Layer 8 of a small transformer language model trained on English Wikipedia (11 layers, counted from 0, width 96).
Take only the direct path to the model's output, skipping the later layers: a vector added to the residual stream pushes a token's score in proportion to its dot product with that token's output vector.

Output vectors of the tokens that the questions are about. A number n stands for n times 0.041.
"=": 22 -33 31 21 28 54 -31 66 -35 52 -14 41 -31 -36 -29 13 32 17 -34 -20 9 4 -17 11 9 24 30 -13 37 -58 -25 18 -4 43 -72 21 -10 17 9 11 -39 0 9 26 -46 17 20 31 -59 -10 40 -27 13 -32 -15 -15 -19 -69 -45 32 29 -19 -33 -39 18 -19 -13 -47 -46 -2 -6 21 -21 -15 45 -18 45 10 -37 36 19 -18 4 -36 -15 -31 6 27 5 -23 59 28 -35 93 11 44
" (1": -8 -3 -1 -1 8 0 -3 -2 4 3 -3 11 2 -10 -3 4 -1 6 -9 4 -4 2 2 4 9 0 -2 5 -3 -6 -4 1 0 8 -6 -4 10 4 6 13 -7 5 6 6 -31 -5 -1 4 -4 0 1 5 1 -13 4 5 2 -3 -13 9 2 -1 -8 -10 1 5 10 -5 0 -12 -4 2 -8 5 7 14 9 -6 -10 8 -5 2 -1 -5 0 4 -10 4 -3 4 17 -3 0 18 -18 -7
" Country": 11 -6 3 4 7 18 3 4 -6 22 1 5 -4 3 0 -13 7 5 -4 -4 7 -2 -3 -12 -1 2 4 -17 -6 -31 -7 3 2 4 -10 -7 -4 11 -9 12 8 -6 7 4 -6 11 -5 6 -8 1 9 4 20 -4 1 -4 -15 0 10 1 19 -8 -2 -10 16 -24 4 -6 -16 -7 -6 2 -6 -13 -1 10 22 14 0 -2 -8 -1 -5 -5 1 -9 0 -12 -12 -3 4 10 4 4 9 12
"act": -7 1 10 8 6 6 6 2 5 -5 -4 21 9 -4 -2 -1 -9 -15 -9 -4 0 10 8 2 -2 14 -8 -5 19 -12 -8 5 -4 -8 1 -4 2 -8 -7 -2 -3 1 -19 18 7 11 -7 0 -13 -10 15 8 0 8 -11 -7 -2 -7 1 10 -5 7 -6 10 14 -9 -1 10 3 8 8 -7 -4 -5 -16 -6 -5 -11 -11 -5 11 -5 7 -6 20 -15 7 -4 -6 0 13 5 -17 11 -9 16
"J": 22 -33 31 20 28 54 -30 66 -35 52 -14 41 -31 -36 -29 12 32 18 -35 -20 9 4 -17 11 9 24 30 -13 37 -58 -25 18 -4 43 -72 21 -10 17 9 11 -39 0 9 26 -46 18 20 31 -59 -10 40 -27 13 -32 -16 -16 -19 -69 -45 32 29 -19 -33 -39 18 -20 -13 -48 -46 -2 -6 21 -21 -15 45 -17 45 10 -37 36 20 -18 4 -36 -15 -31 6 27 5 -23 58 28 -35 93 11 44
" Co": -1 1 1 -2 5 10 7 -5 3 5 -6 -6 -6 3 -9 2 1 6 7 7 -3 4 6 -5 -2 5 0 -4 -2 -12 0 2 1 19 -8 -9 -1 6 7 -1 -2 -4 -1 -1 -4 3 -4 1 0 -3 5 -2 8 2 7 0 0 -12 12 -12 7 -9 -5 -2 -4 6 -6 1 -6 -1 -6 1 -4 -1 -8 6 3 3 7 -2 -11 4 5 -4 -1 0 1 1 11 -7 -2 11 -4 1 -3 0
" However": 9 -4 8 -6 6 13 -3 4 -20 12 -1 12 -10 -8 0 15 6 -4 -11 -3 -1 -10 -3 -2 -4 -1 -6 1 7 3 -2 11 -1 7 -18 0 1 -5 4 -11 -17 6 -7 14 -5 13 -4 9 -7 -1 3 2 12 -11 4 1 0 -19 -8 -4 17 -2 -8 5 7 0 0 -21 -16 2 -2 9 -12 -1 0 -6 10 4 -3 12 7 2 -2 -12 -4 -6 10 11 6 8 9 -1 -19 13 -3 19
"^{": -6 -6 0 7 9 7 -3 0 -9 1 4 11 11 -3 3 12 9 -10 -9 18 -14 -6 2 -11 6 -1 -5 -19 -4 2 -5 10 -2 3 1 3 2 0 0 1 2 6 9 7 -9 -17 5 8 -12 -19 -6 9 1 -3 -9 1 -7 8 -16 17 3 -5 -7 -9 4 13 -5 -4 -9 -2 6 2 -1 0 7 -2 7 9 0 7 -8 3 -9 -10 0 -3 -8 8 3 -4 0 -4 -6 15 4 17
" I": 9 3 -1 1 4 -1 9 -3 1 -6 4 1 -3 -3 10 5 -7 -1 -7 4 2 -4 9 0 6 -7 6 2 -8 -12 1 -6 -7 8 -6 4 5 2 4 -4 -1 -5 -7 -11 4 -7 -7 5 5 0 8 -2 7 0 1 -1 7 -2 4 -9 -13 8 3 0 1 4 1 4 -5 0 2 5 0 -9 -1 4 9 -6 -1 4 -2 4 3 -6 1 -10 0 5 2 0 0 -4 2 -4 0 -2
" Film": 8 6 3 2 6 11 2 12 -8 10 -3 0 0 10 -11 2 16 -10 -13 -8 -3 0 2 -7 -1 -7 10 5 6 -16 -4 -2 -13 8 -2 7 -13 2 -15 15 2 2 -2 9 3 19 -4 10 -9 -3 12 -7 13 -2 0 -1 -4 -14 -6 8 -8 -3 -20 -11 -6 1 -7 -2 -3 6 4 -1 -21 -24 12 2 16 10 -5 11 0 -15 -4 -3 1 -10 11 5 6 0 1 13 -9 16 -4 6
"ꦂ": 22 -33 31 21 28 54 -30 66 -35 52 -14 41 -31 -36 -29 12 32 18 -35 -20 9 4 -17 11 9 24 30 -13 37 -58 -25 18 -4 43 -72 21 -10 17 9 11 -39 0 9 26 -46 17 20 31 -59 -10 40 -27 13 -32 -16 -16 -19 -69 -46 32 29 -19 -33 -39 18 -19 -13 -48 -46 -2 -6 21 -21 -15 45 -17 45 10 -37 36 20 -18 4 -36 -15 -31 6 27 5 -22 58 28 -35 93 11 44
"ì": 3 -12 8 5 4 -5 -13 3 1 5 -6 14 -21 -10 0 17 17 14 1 1 -6 -6 -8 4 6 3 5 0 19 -13 -6 -1 -8 4 -21 11 0 -3 2 9 -4 0 -1 -2 -12 -2 3 8 -25 -8 2 -6 7 6 -2 -7 -7 -13 -12 16 -2 4 -4 -8 7 -1 -1 -7 -9 8 -16 6 -6 4 3 2 6 10 -4 2 4 1 -9 -10 -10 -7 -2 8 -9 -3 12 13 2 21 16 12
"ef": -11 2 10 -5 1 7 4 7 -11 24 7 -3 -9 4 -9 -7 -2 3 -2 -7 4 8 -5 -9 5 -11 2 1 4 -1 -1 -18 4 -6 1 15 6 -10 -13 -8 -2 10 -12 18 -9 0 9 22 -17 -2 -7 -11 13 13 4 -6 -12 -5 -6 5 14 -4 -6 -1 15 -7 11 -4 0 -14 -6 -17 -3 -1 -8 -8 -2 21 -12 10 -7 7 -7 0 -3 5 5 -1 -1 7 15 -1 -6 20 11 1
")": -1 8 -1 3 2 -6 5 5 3 -1 6 -5 -5 0 -2 17 17 -3 -22 3 2 -18 4 1 -7 12 -10 4 -7 3 -8 7 -3 -9 -3 -6 -1 6 7 11 6 13 -9 4 -1 -11 0 7 -8 -12 17 -6 10 -6 7 -4 -5 7 -8 0 1 4 -5 -3 -6 -10 -12 -16 -8 22 -5 16 8 18 -3 5 5 -11 -8 2 -6 11 -2 -2 12 11 2 -14 -5 -9 -2 -5 17 -6 -6 -4
" War": -1 -1 9 12 6 0 -6 4 -10 2 -3 2 -14 2 -1 0 2 5 -2 -13 9 2 -4 -7 6 6 15 -3 11 -3 -5 6 -9 13 -8 0 -2 10 -5 -3 -2 -14 -11 10 -6 4 9 5 -1 7 13 -6 0 -19 -3 -21 6 -10 6 5 4 13 -1 -3 -3 -6 -8 4 -10 2 -7 4 -7 -5 12 -5 2 5 -3 7 -1 -2 11 -10 -2 -5 5 4 -3 -4 8 1 5 7 2 -3
"]": 9 -3 -1 -8 3 -6 7 15 -16 13 6 6 -22 8 -3 14 24 -5 -18 -1 16 -14 11 10 4 15 3 1 12 -14 -2 28 -5 -4 -16 9 2 2 5 23 -10 -10 -13 -1 -4 -6 -1 14 -15 -22 -3 6 12 6 0 -2 2 -11 3 -11 9 1 -11 -6 11 -10 3 -20 -22 26 -19 7 13 3 5 -17 16 -9 -18 16 -3 15 -5 -6 -12 -9 -8 -30 15 -4 -8 10 2 7 3 11
"⁄": -3 -12 10 2 12 10 -8 11 0 15 10 3 -4 -10 -4 -1 8 11 -19 1 -12 9 -12 -12 -10 3 5 0 -5 -13 4 9 -6 8 -14 20 -1 4 -3 -1 0 10 -14 23 -18 7 8 8 -20 1 -9 7 2 -2 -3 1 -19 -22 -12 -1 27 -20 -5 -15 10 -3 -8 -19 -11 -6 0 0 12 -9 17 11 0 12 -24 18 -4 -5 1 3 3 -13 -22 10 7 -1 7 27 -1 29 -2 19
"ker": 0 -2 3 7 1 14 -1 6 5 14 3 6 3 1 -7 -5 14 -4 -12 -5 -10 -2 -14 18 17 0 12 -9 -12 -5 -10 -11 -1 -2 -9 16 -3 -5 -10 -3 -16 6 2 5 -1 3 16 -7 -15 3 4 15 3 -6 -21 -10 -8 -14 -12 -5 8 6 -12 -6 19 1 -13 3 -7 4 -8 3 -22 8 11 0 9 7 -20 -6 14 -9 -3 -3 -6 13 8 -3 7 -2 8 18 15 3 -4 17
" 100": 6 0 4 -2 6 5 -6 26 2 13 3 13 -6 -2 -8 2 15 15 -12 -21 6 0 -4 -7 -4 -2 -1 3 7 -7 -28 10 1 7 -11 1 5 0 9 3 -15 6 0 8 -9 -6 -2 4 -1 7 -15 8 3 -4 -17 -5 -10 -3 6 4 12 4 1 -9 11 0 -7 1 -4 -7 2 0 -9 0 -5 6 8 -5 -3 2 -4 -8 -1 -5 -9 -1 -5 11 -2 -1 -3 4 13 10 -1 4
"ise": -2 -19 -14 -8 2 -6 0 18 6 10 5 15 0 7 -18 -8 -14 -16 15 0 -1 -28 6 10 17 4 5 26 -11 -9 -7 -9 -8 17 -11 -4 7 -8 5 -1 -5 7 5 9 -16 2 -2 -1 -17 -29 23 -6 9 -16 -12 7 -4 -18 0 11 -4 -5 -1 4 7 -3 13 -2 3 -2 5 2 -2 -5 3 -6 -2 1 -7 6 21 12 -11 -5 -5 -3 12 12 0 2 14 3 6 15 -3 6

Output weights of attention head 2. The head adds the sum of these rows, row i times number i of z. A number n stands for n times 0.013.
o0: -18 18 -14 12 32 -11 -54 11 22 -2 -14 20 26 23 -44 -7 -37 13 4 13 -7 25 -45 18 -12 21 -16 2 -23 -31 22 41 -11 3 -4 -45 9 -2 20 -27 63 -8 32 7 7 37 43 0 33 35 5 -18 -40 -28 5 -11 17 15 -16 13 -14 -4 -17 -45 -35 -12 -25 4 17 -7 14 29 -42 -9 50 41 9 -16 44 -22 7 -22 6 -24 8 12 -31 -23 23 24 15 -16 2 13 -65 -3
o1: 27 -18 48 12 42 3 -20 -2 7 42 -11 8 -14 8 -12 12 51 -27 52 3 57 58 -2 24 -20 -42 -56 -29 -38 -26 27 19 -1 -28 44 -5 6 5 -39 -53 5 -13 36 2 14 -43 20 31 -19 -37 -25 21 -17 -33 -15 -20 -28 -10 21 24 16 22 8 23 -17 -30 23 30 -43 -3 5 23 -2 36 -6 -43 5 -42 -16 -37 -10 21 -12 10 9 -7 -63 37 -5 18 -50 22 18 14 -3 24
o2: -24 -1 23 32 6 11 8 -51 -31 0 -4 -3 -9 40 -2 -37 -38 23 18 28 25 -36 -19 -17 28 -15 -11 -4 -59 -5 19 -39 24 1 -24 24 -44 -18 6 -42 -20 1 -10 -39 -5 -14 16 -22 -12 37 -9 50 43 42 9 -28 36 -1 26 43 -37 16 28 35 36 -32 24 19 -30 -10 -4 34 22 -22 25 -1 13 -12 9 13 -39 21 4 -34 1 -15 -23 -44 -6 2 -9 32 6 37 13 8
o3: 15 8 23 19 -22 -5 -46 14 12 10 53 -12 -8 -32 27 -9 7 -58 18 7 21 36 -3 6 40 -27 28 25 2 -36 -10 -14 4 -34 -21 -13 -25 -33 -22 -15 19 9 -23 20 24 -33 36 29 -3 -2 28 -60 6 4 -18 10 21 25 -39 -43 5 10 -16 16 43 -13 -7 35 17 -38 21 31 -6 14 -26 25 -2 9 21 29 4 -11 -1 -20 10 -17 -23 -54 11 32 -15 -4 -33 12 13 -13
o4: 23 -14 25 -11 -75 10 20 4 -18 12 -51 -40 -7 -37 -18 3 51 -32 20 -13 43 33 -11 11 -18 -7 3 -37 0 -21 -12 43 9 19 37 -11 -2 9 12 -24 -11 13 -19 25 -27 -28 0 39 73 25 -3 33 -1 -34 23 -6 23 -18 9 12 -6 -1 47 -1 -23 -41 -49 33 -27 -9 -16 -27 -14 -23 -5 43 6 0 0 7 0 -24 23 25 21 -13 70 -52 30 -32 -21 -6 -10 -14 31 31
o5: 59 -31 -5 16 -7 -27 -5 14 8 -6 -8 40 -9 6 -3 -9 33 -18 13 -3 -18 3 -36 45 -2 35 -8 -37 0 3 34 -23 2 45 -29 -17 -33 18 12 24 -33 -22 17 20 -22 56 -24 10 -30 54 22 -27 14 16 -17 26 -3 -34 24 22 38 26 -31 14 -9 8 31 16 -16 21 -16 33 -38 -15 -3 9 2 -20 28 30 -3 -32 -9 -5 -9 -1 -9 -22 -12 -19 -16 -15 -36 19 -25 -51
o6: -2 44 37 -14 88 -29 9 15 -7 -26 37 10 19 -23 -34 -6 -14 48 5 -1 11 2 15 23 -57 -10 -21 34 -1 -33 -2 -17 42 -33 22 18 6 37 31 -5 15 4 0 2 -16 12 3 24 -5 5 12 13 -4 9 1 -24 -46 -12 -25 19 32 3 -23 -32 -6 -2 20 -19 -8 -17 -28 26 -51 31 22 10 15 -9 42 -21 -5 5 -30 -29 14 -41 -49 -17 -4 20 -27 19 27 -39 11 -45
o7: -27 11 -7 20 26 -14 -40 -25 -6 9 -46 10 8 37 47 -26 -10 28 -14 -36 27 17 -39 -10 24 3 18 -46 32 29 20 -11 -32 -13 26 -14 3 15 -53 24 -35 -28 0 72 20 -49 1 6 -7 28 20 -17 8 18 -28 -7 13 -8 -18 17 23 -44 -22 -10 13 -31 31 -3 13 -14 18 -13 -1 42 12 8 30 -10 -11 -2 8 -7 -17 10 14 -14 13 -17 20 -13 12 -12 -7 -26 16 23
o8: 43 12 -10 -7 -4 -23 3 -20 -13 1 16 4 5 20 -31 -28 11 -6 47 -5 -8 -42 11 27 -41 1 -33 38 -30 11 41 16 12 -18 -10 41 29 -27 7 -49 9 -38 24 -4 22 59 16 1 -1 -19 30 19 18 -32 -17 -12 47 14 -20 -31 -1 18 29 6 53 -13 -51 -11 12 23 56 -25 -25 -32 -22 -24 45 2 -41 15 -7 18 -5 -59 -7 -51 -5 18 14 28 -12 -7 -32 -13 -14 44
o9: -9 25 -13 21 -71 -16 -16 12 -1 35 21 10 -2 -18 29 23 -4 23 -69 -24 17 -35 -5 -18 37 21 16 -24 -22 -13 0 6 2 22 21 -24 10 -43 2 20 -43 -10 -21 39 5 1 16 12 19 -12 -44 16 17 -29 -30 -58 5 -6 -20 21 -1 23 -14 -29 28 52 11 6 9 29 51 30 -7 30 -27 5 3 -13 -24 15 -15 0 -5 -14 33 9 34 19 -9 -20 11 -37 9 12 -56 32
o10: 6 -44 -9 -18 18 23 4 -11 8 10 -5 -7 23 -55 -1 -18 0 7 -4 14 -1 27 5 23 -14 -39 46 -5 6 -57 41 1 35 1 38 -48 -16 6 -10 23 8 27 -4 -10 28 6 -18 -6 20 -1 -37 -10 14 -8 -1 40 -12 9 12 -15 0 -4 13 33 32 -15 3 24 34 16 26 -33 -30 -23 2 -14 16 -35 34 -23 3 11 16 6 -16 35 -10 -50 -2 -5 -32 -19 -28 -19 5 5
o11: 4 -21 -9 34 -16 -7 -22 22 -39 -23 -14 22 -38 36 4 32 -1 16 -33 28 -24 10 17 -28 28 -23 37 -21 -6 -33 0 4 14 7 56 -17 12 -32 10 10 22 -6 -32 0 17 20 -2 -1 39 17 15 -62 13 -31 -13 -36 15 -41 28 -18 -5 13 -61 -28 -19 17 30 16 14 -22 26 11 -23 40 -48 23 -1 -11 -30 6 -30 10 23 16 5 -5 6 -6 47 -22 -30 20 -4 -5 9 70
o12: -28 24 -44 4 -14 -18 7 21 1 7 -12 -24 19 27 7 -26 -4 20 45 -19 -9 5 -29 20 22 42 7 15 0 -36 -31 -48 -7 -7 -7 -32 38 32 21 14 9 7 -20 25 19 -8 -13 3 55 2 -16 -1 25 -6 6 2 9 -42 9 -9 11 37 16 -19 -38 -35 0 36 1 22 -10 13 8 65 -65 28 13 -66 -27 23 7 -5 18 -25 -34 -4 52 9 21 -26 -24 21 -8 2 -63 -17
o13: -55 -19 -13 7 -70 18 -8 -11 19 24 -14 -30 14 -10 -25 -21 38 -47 20 28 -30 -50 20 -6 26 -18 5 0 15 9 -63 7 -20 5 20 -2 18 -11 -73 49 0 5 -14 2 -6 29 17 13 34 -43 1 -2 22 -20 28 43 -29 -17 -46 32 1 -9 9 18 7 1 0 -8 1 3 24 34 -8 18 16 -6 28 7 -5 -61 -25 -20 31 20 28 10 26 16 29 -3 10 35 -43 -11 16 33
o14: 15 -52 -33 -12 8 24 -10 28 0 15 42 62 -7 0 31 -12 17 20 -17 27 -6 23 3 -36 11 -18 6 -12 -18 -6 -15 25 42 -33 12 -23 -8 37 2 -32 -44 -6 23 3 -31 -33 12 -4 35 12 6 26 -21 -26 7 -8 -60 -30 29 -13 12 -23 -3 -7 12 23 -39 20 -4 -31 -9 37 3 -40 -21 18 17 -1 -10 20 36 25 42 -41 -22 15 -23 29 -25 -11 -5 -27 30 8 18 0
o15: -22 -7 18 10 62 -35 10 -22 -5 2 -4 5 26 -54 -4 -32 68 21 -5 38 -15 1 -11 -33 -16 -11 -25 24 -40 3 -19 24 -10 0 19 -37 -6 -12 0 2 -3 -36 31 -22 -45 -46 2 -20 -58 12 -8 21 24 -34 -10 20 24 8 -2 24 15 -32 8 24 -21 -24 -11 -16 41 -37 28 29 9 43 -10 46 3 -34 -17 6 -33 37 42 23 7 -1 -36 -21 -6 46 40 6 50 5 25 -18
o16: 19 48 -52 -53 85 -28 -1 36 1 -12 26 -59 -10 18 12 -14 -20 -29 29 15 2 -24 -18 -22 15 -52 -47 -23 -15 -21 0 -6 80 54 -4 -35 18 11 -42 -53 4 -27 -13 -23 20 -10 -21 -29 -52 -13 48 -25 91 3 5 10 9 1 11 17 10 -12 -9 -8 23 -5 8 6 -32 19 -17 25 4 35 14 -6 9 34 28 -3 40 -17 -14 13 18 7 -1 0 -28 16 4 25 8 10 -6 -30
o17: -7 -10 -25 8 -30 8 -51 -20 6 -33 -15 36 -4 -31 0 43 -24 55 -18 19 28 -40 64 11 -8 -24 -6 13 -41 -13 -8 9 -27 12 6 20 18 -45 35 -12 2 -16 38 14 -18 -19 -23 11 54 7 -58 -1 8 -51 -6 58 28 -7 -19 4 -20 55 37 -38 33 8 2 11 -14 13 13 -39 1 19 50 12 3 -46 -2 -2 -3 13 -10 -35 19 -23 -17 36 -2 -3 -9 36 -21 5 11 6
o18: -38 11 -17 20 97 -27 -14 -7 -40 1 10 1 8 -7 -13 -18 23 -11 25 23 27 -39 26 -7 23 -23 -11 -1 -35 19 -10 -35 -5 3 33 -1 -13 31 -35 2 32 -15 -50 14 -18 19 39 11 -2 50 12 4 -8 -2 -21 -11 23 8 -40 -14 -47 -1 -32 11 -5 -57 7 7 5 60 -16 -5 1 11 10 6 -13 36 19 34 -4 19 -26 -8 16 -7 -25 -2 -23 36 44 -25 24 17 -17 -46
o19: 17 -27 -11 -18 -19 34 -16 1 -17 27 -27 -1 -48 -21 4 -26 -13 -23 -20 -21 15 7 8 24 -14 -30 5 41 1 -11 -18 -40 -10 -5 -17 -29 21 -7 -15 -27 13 10 -49 28 -27 -14 -22 19 20 -9 -22 -56 1 1 -7 6 36 -5 0 2 37 -32 22 39 5 8 52 -2 17 27 -13 9 27 -34 11 -1 15 6 -2 -4 4 4 31 2 21 41 31 33 -65 0 20 38 38 35 15 -27
o20: -9 -15 -3 24 28 9 31 15 -14 -35 42 -20 23 12 -2 11 -68 -33 -29 7 -24 10 35 -5 35 29 30 5 -15 -21 -4 3 5 -44 11 3 34 37 29 -15 11 -49 -14 -18 6 -32 55 1 -86 -34 18 16 -9 -1 44 -37 31 7 26 -2 5 22 -7 -4 -7 -17 -5 1 24 28 -39 -9 27 -57 55 21 41 -48 19 14 16 47 -6 0 -11 -21 -46 -14 -5 -10 -2 -30 -12 4 4 -19
o21: 19 -12 -13 -18 -38 -15 -43 47 -35 -17 38 42 -2 33 6 -13 1 11 -4 7 39 13 15 2 -18 -9 8 4 26 -22 17 -16 19 -4 -1 -5 6 32 12 -23 -44 37 -4 14 -12 20 41 12 18 0 -53 -17 -10 -14 29 -10 -9 9 -7 6 18 -73 30 10 -16 -3 37 -4 -9 -6 -24 -25 39 -35 41 -18 34 -32 -12 17 -24 -19 6 -13 -7 2 -15 22 36 23 -5 -23 -54 33 -22 -5
o22: 10 -18 17 -3 -33 -19 -16 18 -23 3 21 21 -2 -30 -34 15 0 22 35 -30 -21 59 28 -28 17 -14 55 37 -26 -1 12 -27 1 -32 -15 5 -34 -20 -8 16 35 -30 -36 -24 28 13 26 5 11 13 -36 0 -38 17 55 6 -13 -20 20 -3 -8 -36 -7 -20 44 15 -5 -7 11 -30 -30 11 -15 48 15 15 41 41 5 -21 -10 -29 9 15 -45 34 19 17 -21 24 -17 15 -24 -9 -27 -1
o23: 19 -44 -22 -7 -31 10 -6 64 -37 31 -51 29 -22 -19 -14 -48 -34 -21 -53 -18 22 8 40 15 -23 5 51 -9 -30 -9 1 32 -16 1 5 0 -5 33 7 -4 -8 19 46 5 -9 21 -5 -44 25 39 16 -3 6 -26 0 16 -37 19 -30 7 5 75 19 4 -17 -13 13 22 -5 56 -33 20 -4 8 -6 -15 -26 16 -25 -20 32 -26 -3 26 10 14 2 24 -40 15 -21 14 -26 15 -20 1
o24: -23 -16 -24 -8 5 -18 -15 5 -3 -71 26 -1 10 -12 -17 10 1 2 21 19 -23 11 -10 20 -6 -16 0 -44 32 20 12 -3 31 3 -19 -4 30 -28 32 14 32 70 -25 -27 9 -50 2 -30 13 14 -3 27 -36 7 -54 -25 -50 -25 -3 30 25 68 -36 11 26 24 -3 9 -13 7 -28 -4 -18 6 -16 40 32 3 10 32 13 26 -6 4 -10 13 -3 -26 19 31 19 -22 1 7 -38 -20
o25: -10 -31 12 -6 -93 -17 1 49 -11 -51 18 -12 -48 19 39 29 -17 34 31 9 -20 47 -4 16 18 31 10 -4 67 -43 -39 40 -13 13 -18 -6 4 -26 -18 26 -14 -28 -36 -40 -9 4 -29 -15 51 -11 -29 30 45 7 -6 23 4 -27 -39 -7 -14 -1 -7 33 -22 49 6 5 35 -5 5 2 11 -37 5 -90 -37 65 -33 46 47 -25 -12 30 7 45 3 -7 45 -35 -19 -38 -9 -26 44 32
o26: -10 -34 2 -22 75 -35 28 -12 -18 30 -14 0 56 -19 13 4 12 -8 -3 -42 -12 -24 -22 -7 30 -8 -32 -22 -20 6 14 -5 1 -36 20 9 3 -14 6 -27 -33 -39 31 -18 -43 25 32 31 -7 24 -58 -10 7 42 -26 -54 -13 74 -3 -6 -19 -25 45 39 11 17 16 14 -37 -27 -22 -30 0 25 3 -18 17 -19 41 10 15 36 6 24 -3 -8 7 -40 24 31 -26 0 16 14 9 24
o27: -16 -7 28 38 -24 -34 9 11 -5 -1 8 14 -19 8 30 -47 -35 -25 -66 24 -21 -4 -16 47 27 2 -4 4 1 -23 13 0 19 -21 -21 9 25 -8 -46 52 18 50 -28 -41 -64 -8 -12 20 9 17 -15 -5 30 -41 27 21 -24 -13 -18 26 18 8 14 -7 26 -11 38 18 12 12 21 3 -3 -7 -15 36 -23 -8 2 17 -20 -5 11 30 -10 -47 51 18 0 -26 -11 9 -27 5 -10 -6
o28: -23 -22 -32 17 -37 -8 28 30 0 -5 -48 -5 -4 -8 13 1 5 -8 -24 59 5 -13 -43 4 -6 13 1 0 34 -13 -30 37 -6 6 39 -19 -38 -39 -4 8 70 -16 6 -2 42 8 28 -10 22 10 1 -26 -19 -14 34 -11 1 -19 -7 11 57 34 0 -8 5 -4 -1 -14 26 16 -38 6 5 -26 12 -28 -65 15 -3 20 19 -38 43 -5 -35 -28 -14 -31 16 16 1 -5 27 -4 -1 61
o29: 16 56 23 14 -46 41 -8 4 -46 -42 13 -1 -12 43 28 -1 6 -19 -14 -25 -23 45 31 27 -4 -3 20 -18 60 -6 -36 18 21 -33 16 -57 -42 -22 -47 -12 -32 0 -14 18 50 24 20 -45 71 8 7 -22 -19 -25 -5 -37 35 -13 33 -13 11 7 -9 11 -9 28 32 35 49 19 -56 -18 -1 -32 -35 -11 2 25 23 -5 47 3 -9 2 -47 -31 -11 -15 -6 23 17 -10 1 -5 -18 -19
o30: -28 -40 -31 0 20 17 -3 -15 33 17 5 4 6 24 -9 20 -12 27 -33 17 18 2 33 -26 -22 1 -14 -7 15 -5 3 -10 13 0 49 43 -31 -22 3 -13 6 -17 39 18 -17 30 -51 -19 -45 -29 -41 -28 13 3 27 12 1 -25 -22 -12 10 -25 23 16 11 -38 3 22 30 -34 5 6 -1 24 40 79 -5 16 -15 -18 -30 6 -44 -3 -20 38 13 -11 8 1 -7 15 -15 0 -33 38
o31: 22 3 -12 16 -7 7 -2 -37 -39 -12 28 -31 15 -51 12 12 32 8 6 10 -8 43 -3 -7 11 -50 -5 20 -23 -13 34 -10 20 32 11 36 -19 -25 -3 -29 -3 -5 -10 -46 -15 24 -10 -30 -19 -29 -12 37 12 -6 -19 -2 29 -7 -5 10 2 4 4 -22 -3 0 72 -11 -32 -33 52 20 39 -59 -14 -10 -21 -3 -3 -9 14 4 17 41 32 -1 -2 27 -21 -23 23 -5 -24 22 31 -5

Each question shows a token from some text and the vector z that the head gathered there. A number n stands for n times 0.017.

"Z": -10 -1 -16 -3 21 -11 -3 -14 4 -7 12 22 34 8 13 0 3 16 -36 -8 -15 -28 17 -6 1 10 -30 -10 24 -5 -5 22
Pushed up most: " Co"

"ia": 16 37 21 0 20 -4 33 0 8 -47 29 3 35 9 10 16 42 -21 -24 -1 -8 -25 1 -3 16 -35 9 -18 22 -21 14 15
Which two tokens does it push up most, strongest first? " Country", " Co"

",": -19 -6 23 -25 52 1 47 -31 -2 33 52 -43 16 -26 52 12 12 58 -35 -1 -24 16 10 -14 11 22 24 95 15 10 -19 41
Pushed up most: " 100"

" II": -11 -11 28 39 26 1 -21 -19 24 -14 -5 41 8 -42 0 -19 16 14 9 16 33 -4 4 15 -6 2 -5 18 -14 -1 -53 45
Pushed up most: " I"

"61": 26 41 -20 6 -41 -12 32 27 -45 31 35 -14 -16 2 64 41 10 -34 13 -26 -48 7 -37 -20 10 35 -17 -18 61 23 59 6
Pushed down most: " I"

"ci": -14 1 -7 -2 -1 -1 -12 -6 2 14 -6 18 -1 12 -1 -2 4 8 -5 -9 -14 -9 10 -3 24 -4 5 -1 4 0 -6 6
Pushed up most: "ker"

" for": -4 -13 -7 5 11 -13 11 13 -6 -30 -10 2 10 2 4 13 -2 -12 10 3 -16 6 -1 -14 -2 27 5 4 9 14 -5 1
Pushed up most: "ef"

" T": -16 -9 -4 26 26 4 -15 -10 -5 13 -9 19 22 0 -23 -6 -9 15 -20 -18 -12 -11 6 24 6 23 -16 -17 2 22 2 17
Pushed up most: "act"

".": -14 -4 -7 -3 -5 2 -6 -5 -1 8 -14 9 -4 3 0 -5 2 7 -2 -8 -11 -3 5 -1 18 7 4 -1 4 -1 -10 7
Pushed down most: " Country"

"od": 4 6 -5 -1 18 -6 7 -4 4 -23 16 20 28 9 14 5 18 1 -34 -5 -13 -32 19 -7 0 3 -16 -16 21 -14 1 11
Pushed up most: " Co"

"e": -14 -12 -5 -10 16 7 -16 -4 13 18 -8 7 -6 -1 -19 -24 5 20 8 11 13 -2 -8 6 12 14 3 20 1 21 -25 -8
Pushed down most: "⁄"

"12": 23 41 -18 6 -45 -8 20 38 -55 22 31 -19 -7 12 59 49 34 -40 12 -28 -57 5 -56 -29 12 48 -26 -31 52 14 55 28
Pushed down most: " I"

" and": 6 20 1 15 20 0 -23 -5 -18 40 -3 9 -8 10 16 14 -12 10 -29 -25 -21 -24 -1 -14 17 37 7 -10 6 -16 -5 -2
Pushed up most: "^{"

"-": -8 6 -2 9 25 6 -31 -4 3 2 1 29 -4 5 5 -18 -14 9 -30 7 10 6 16 -1 -6 3 -26 23 -9 16 -18 24
Pushed down most: ")"

"s": -3 -5 2 -1 21 -2 -9 18 -18 -3 -9 11 -8 -4 7 7 -12 3 7 2 -10 0 -6 -6 13 18 10 -1 6 12 -7 7
Pushed up most: " War"

"\n": -1 -28 -10 -11 0 -12 1 7 -6 28 -19 19 9 10 -9 7 -1 12 5 -2 19 -19 -22 5 25 -5 -11 8 -5 -14 -13 -11
Which two tokens does it push up most, strongest first? ")", " (1"

" of": -16 -21 -35 3 1 11 0 6 26 -18 12 17 -16 -10 0 -19 -4 -7 6 -12 -30 -8 -11 -9 11 6 7 -1 -8 -20 11 -1
Pushed down most: " War"

" |": -5 -8 15 18 30 -9 -4 -13 20 9 10 11 -9 -22 30 7 -27 37 -36 -15 19 19 -9 1 6 7 2 17 -9 3 -22 45
Pushed down most: ")"

" be": -21 -5 4 9 -11 4 -13 3 -7 20 -11 16 -4 12 1 2 2 -2 7 -5 -28 -4 6 -4 24 0 16 -3 -5 2 -1 22
Pushed up most: "ef"

"4": -10 0 9 -14 23 0 25 -10 -6 20 23 -20 7 -12 33 14 10 26 -20 -7 -20 11 -4 -12 12 18 6 45 12 4 -10 31
Pushed down most: " Film"

"33": 21 -41 3 25 22 -13 93 -5 -56 -29 -41 35 48 -33 22 4 -21 -51 47 5 26 -6 9 -9 44 31 -28 28 38 52 -55 -37
Pushed up most: " War"

" 19": -7 1 14 8 42 -11 3 29 -38 -18 -4 16 6 3 5 22 -13 -18 14 10 -21 0 -4 -25 5 34 15 2 20 12 -7 1
Which two tokens does it push up most, strongest first? "ef", " War"